Layer 3 of a small transformer language model trained on English Wikipedia (9 layers, counted from 0, width 128).
A neuron's activation on a vector x is GELU(weights . x + bias), where the dot is the dot product.

Input weights of the MLP neurons that the questions are about. A number n stands for (n - 500) times 0.0012.
n4 (bias -0.059): 285 514 494 523 688 446 539 658 430 487 475 428 475 657 476 324 457 522 294 455 821 599 591 475 516 788 610 520 251 581 514 518 318 354 240 654 613 467 653 667 491 531 496 563 442 493 437 253 412 399 429 441 383 411 363 594 780 534 487 443 310 733 474 368 637 652 694 638 420 734 233 581 400 284 514 501 646 285 372 504 553 629 691 476 544 638 562 527 556 432 568 290 380 476 411 749 528 545 349 542 362 566 467 587 517 269 493 642 546 752 539 354 637 379 358 471 339 395 357 380 386 589 592 327 604 643 783 529
n114 (bias -0.063): 684 352 777 319 830 520 651 418 523 552 770 610 428 446 445 720 665 817 485 497 765 380 474 448 443 646 492 427 454 390 210 357 398 612 685 414 479 363 579 504 534 202 401 651 165 592 538 122 634 480 464 677 456 547 559 580 309 422 549 464 329 631 721 475 387 424 328 528 547 485 580 443 712 835 390 494 413 526 579 601 583 471 451 440 718 482 620 592 550 580 777 477 455 470 637 497 764 390 565 515 344 534 409 339 421 228 534 240 575 566 407 314 231 502 202 424 479 995 418 348 435 751 299 590 404 350 601 415
n130 (bias -0.033): 621 560 626 456 793 292 607 591 584 539 530 253 420 626 397 304 371 473 611 533 416 407 174 553 579 481 601 329 531 519 473 583 564 318 661 189 491 498 354 441 633 344 673 552 441 503 701 277 428 574 397 533 520 729 497 689 243 316 578 603 530 415 397 415 382 390 567 439 516 266 626 494 415 452 580 534 446 290 715 472 462 619 482 406 491 638 458 574 340 500 721 503 490 383 631 513 645 703 614 595 209 509 650 388 319 204 606 515 543 489 419 440 380 604 680 525 376 489 560 416 393 793 561 556 576 471 759 540
n250 (bias -0.057): 662 553 744 516 536 544 515 504 236 435 600 484 249 354 505 572 593 371 531 897 383 387 243 380 619 503 524 511 340 347 756 233 481 646 503 585 575 455 297 147 551 316 678 509 550 655 321 635 626 664 471 525 658 765 488 594 371 470 393 215 514 672 384 525 501 288 647 495 576 361 566 604 545 404 578 602 385 390 715 397 426 533 295 583 566 461 634 692 386 431 590 497 450 192 664 453 603 715 417 384 686 640 238 368 682 629 464 624 759 477 492 570 321 390 522 414 430 431 638 605 407 530 503 559 712 299 328 543
n272 (bias -0.051): 496 576 842 462 469 484 782 476 126 347 358 563 457 658 309 391 699 392 369 430 292 476 467 643 596 725 577 682 361 796 427 570 354 372 584 502 685 521 541 467 413 489 510 543 262 503 275 829 754 552 506 562 447 504 220 689 506 375 430 423 561 626 481 530 611 272 585 429 491 323 267 355 602 579 510 646 459 642 620 534 465 592 277 536 555 494 615 594 607 393 290 585 15 507 507 659 367 591 461 649 394 512 489 560 282 277 600 497 350 681 591 362 654 715 645 668 659 341 716 595 390 641 641 375 896 485 489 491

Each question shows a token from some text and the vector x that enters the MLP there. A number n stands for (n - 500) times 0.017.

" and": 551 509 506 507 483 591 482 470 463 485 519 504 489 476 475 507 448 479 505 470 465 477 462 457 488 511 489 490 469 541 518 491 475 543 462 467 517 511 520 486 502 499 486 495 510 432 464 525 494 490 489 485 532 507 512 490 479 484 518 532 512 492 449 460 452 517 477 541 580 468 534 487 510 531 497 501 475 467 491 529 473 452 505 526 490 485 468 539 506 451 442 531 481 490 466 480 499 497 665 541 488 417 571 440 458 444 514 472 516 465 513 513 493 517 501 523 499 450 502 474 886 504 467 464 511 496 519 519
The two highest activations, in order: n130, n272

"'s": 512 491 477 498 511 548 509 479 478 491 489 483 538 516 503 460 488 486 520 505 479 476 483 497 461 450 458 495 499 503 482 532 476 500 542 473 534 459 487 515 482 523 545 483 507 455 518 541 477 490 475 507 527 500 540 516 438 471 503 540 488 465 462 434 420 536 492 522 556 491 494 471 515 462 510 483 525 481 503 460 477 470 452 503 430 484 447 517 479 507 456 478 509 475 489 474 490 490 661 509 433 465 510 537 507 455 566 488 500 533 509 522 532 451 506 514 494 482 507 482 954 539 482 445 498 501 503 512
Which neuron fires most, and how strongly? n130, at about 1.4

",": 498 489 507 477 519 509 476 487 503 502 487 513 494 487 512 549 509 477 536 507 509 505 526 440 492 512 503 506 487 517 473 556 494 509 483 471 534 488 504 515 482 467 495 487 505 470 503 454 478 485 469 490 530 469 528 470 506 501 529 508 532 503 471 470 446 512 461 498 565 465 475 482 492 492 499 482 497 485 480 501 484 440 516 505 488 470 496 498 522 459 468 503 529 503 464 464 509 438 677 484 483 494 549 464 519 492 546 500 511 455 450 453 503 525 448 474 452 485 508 483 931 543 455 501 486 460 516 501
Which neuron lights up most? n114

" of": 441 548 481 536 468 515 511 462 489 477 467 491 491 492 513 481 483 523 517 437 439 493 473 528 470 499 497 528 444 552 483 507 502 529 515 487 505 492 495 551 431 515 483 508 446 453 506 516 514 509 471 509 525 446 527 503 506 508 509 537 505 499 452 471 398 494 486 512 562 436 474 482 519 547 510 522 493 495 493 485 506 457 481 503 491 498 491 521 524 441 451 492 473 529 508 471 456 479 668 538 440 474 541 502 512 481 533 499 481 544 482 472 522 448 527 538 485 446 484 436 941 489 505 493 518 460 482 453
Which neuron fires most, and how strongly? n272, at about 1.7

" how": 528 466 513 506 502 507 479 519 467 527 479 534 482 474 494 518 478 463 543 475 504 492 427 492 447 479 490 504 401 548 493 499 476 528 502 490 504 493 476 456 510 498 542 494 522 505 512 590 489 497 498 501 527 533 573 476 427 485 493 458 515 477 530 520 523 505 479 493 529 494 488 544 533 548 496 425 454 523 504 471 508 421 489 577 465 481 518 497 500 431 488 524 488 416 506 454 494 408 662 506 467 431 569 489 491 478 555 445 519 436 492 554 523 440 516 566 473 462 513 465 901 516 457 468 462 490 491 479
Which neuron fires most, and how strongly? n250, at about 0.33

" o": 484 490 462 492 521 545 466 478 531 517 487 508 521 462 506 478 451 485 503 439 545 566 466 467 448 469 515 492 383 508 499 475 503 525 518 542 517 466 498 513 525 559 466 488 506 427 482 425 506 465 449 479 527 514 531 500 460 480 519 475 490 491 512 471 557 594 542 547 487 533 511 524 455 472 495 454 494 495 469 505 468 500 505 555 421 550 552 570 507 511 435 462 522 501 498 493 557 407 596 516 459 399 596 499 512 512 496 463 480 477 468 505 504 456 479 526 477 444 486 416 881 543 486 495 456 487 537 562
Which neuron lights up most? n4

"itch": 516 508 530 521 478 504 455 492 542 549 518 455 531 443 520 539 444 494 550 528 525 504 510 466 497 459 481 494 490 492 513 455 450 557 511 538 494 467 477 455 493 554 445 487 507 469 487 494 507 511 503 474 531 493 582 448 512 536 493 505 537 513 523 468 493 467 502 544 518 532 498 516 439 470 449 522 445 452 513 481 414 505 486 477 431 454 480 498 478 428 456 560 554 514 493 446 487 414 570 445 510 484 526 458 533 554 552 500 555 424 505 544 506 499 453 518 481 481 463 555 892 479 435 489 503 451 483 534
Which neuron fires most, and how strongly? n250, at about 0.51

" go": 493 487 498 502 489 570 443 491 555 501 533 525 539 460 527 527 467 417 518 523 490 517 545 493 516 427 464 505 498 488 474 410 508 541 499 526 498 471 452 444 564 464 502 481 569 499 476 517 477 527 450 494 535 506 529 481 457 476 517 500 560 511 497 461 473 570 485 484 546 489 486 489 480 412 486 470 478 500 486 480 466 495 453 538 404 519 496 502 495 445 494 557 524 472 561 380 449 477 608 450 542 474 512 501 515 496 541 517 534 428 489 531 533 466 493 495 473 518 493 470 813 519 445 464 504 463 509 530
Which neuron fires most, and how strongly? n250, at about 1.6

" sw": 526 497 526 514 516 536 456 498 538 549 480 532 577 502 524 533 486 412 499 563 455 574 572 462 477 356 465 551 434 504 503 456 500 494 454 436 518 461 495 475 578 479 554 475 545 460 487 516 459 534 467 497 526 532 502 479 426 510 547 483 512 497 433 502 484 502 474 580 522 455 528 540 441 436 489 508 497 549 460 477 461 440 516 535 431 526 494 530 445 421 472 543 569 475 521 493 492 379 538 481 430 419 474 468 526 588 597 561 496 499 468 520 491 434 524 489 458 527 516 476 839 512 487 498 493 461 524 522
Which neuron lights up most? n250

" Athlet": 542 514 506 469 479 553 395 480 498 469 467 566 527 441 528 545 487 539 499 490 473 518 429 474 476 480 473 578 480 513 560 495 553 565 462 526 495 507 445 533 505 492 466 527 490 452 473 506 498 431 499 489 532 501 498 450 496 568 525 471 506 496 489 491 427 552 512 624 492 466 482 512 487 462 544 541 506 473 503 473 525 449 478 504 483 492 447 464 496 423 433 509 604 489 470 387 428 482 532 420 563 508 485 493 564 497 589 504 457 434 501 539 477 513 514 537 451 506 490 546 839 490 409 476 480 462 504 499
Which neuron lights up most? n250

" f": 493 442 457 479 501 490 483 478 536 573 487 490 543 453 545 525 491 447 479 478 485 587 513 476 503 459 549 532 460 512 492 541 476 496 472 479 521 478 501 507 546 547 530 500 487 478 490 489 454 502 446 533 536 502 504 498 406 505 520 541 531 521 503 455 502 556 500 499 515 457 472 488 452 474 530 480 493 473 455 477 473 496 489 522 475 520 490 499 473 468 420 497 504 470 496 469 550 455 565 485 485 499 576 460 453 493 552 539 509 442 452 513 517 485 502 570 431 404 488 474 814 541 495 495 471 461 562 512
Which neuron fires most, and how strongly? n130, at about 1.1

" In": 546 502 479 508 451 499 430 462 530 514 483 519 484 457 494 490 529 501 469 498 471 573 461 490 467 487 480 451 493 490 501 549 540 483 534 466 484 526 480 484 474 547 488 510 399 471 492 487 517 497 509 491 529 497 532 517 468 488 542 509 496 521 517 496 487 493 492 575 570 449 510 491 511 515 498 480 480 441 477 530 494 417 466 488 412 490 394 460 522 467 458 460 544 480 499 480 558 491 640 479 489 470 556 526 491 427 605 436 485 501 502 514 503 459 492 565 496 484 527 470 882 501 447 490 455 476 535 546
Which neuron lights up most? n130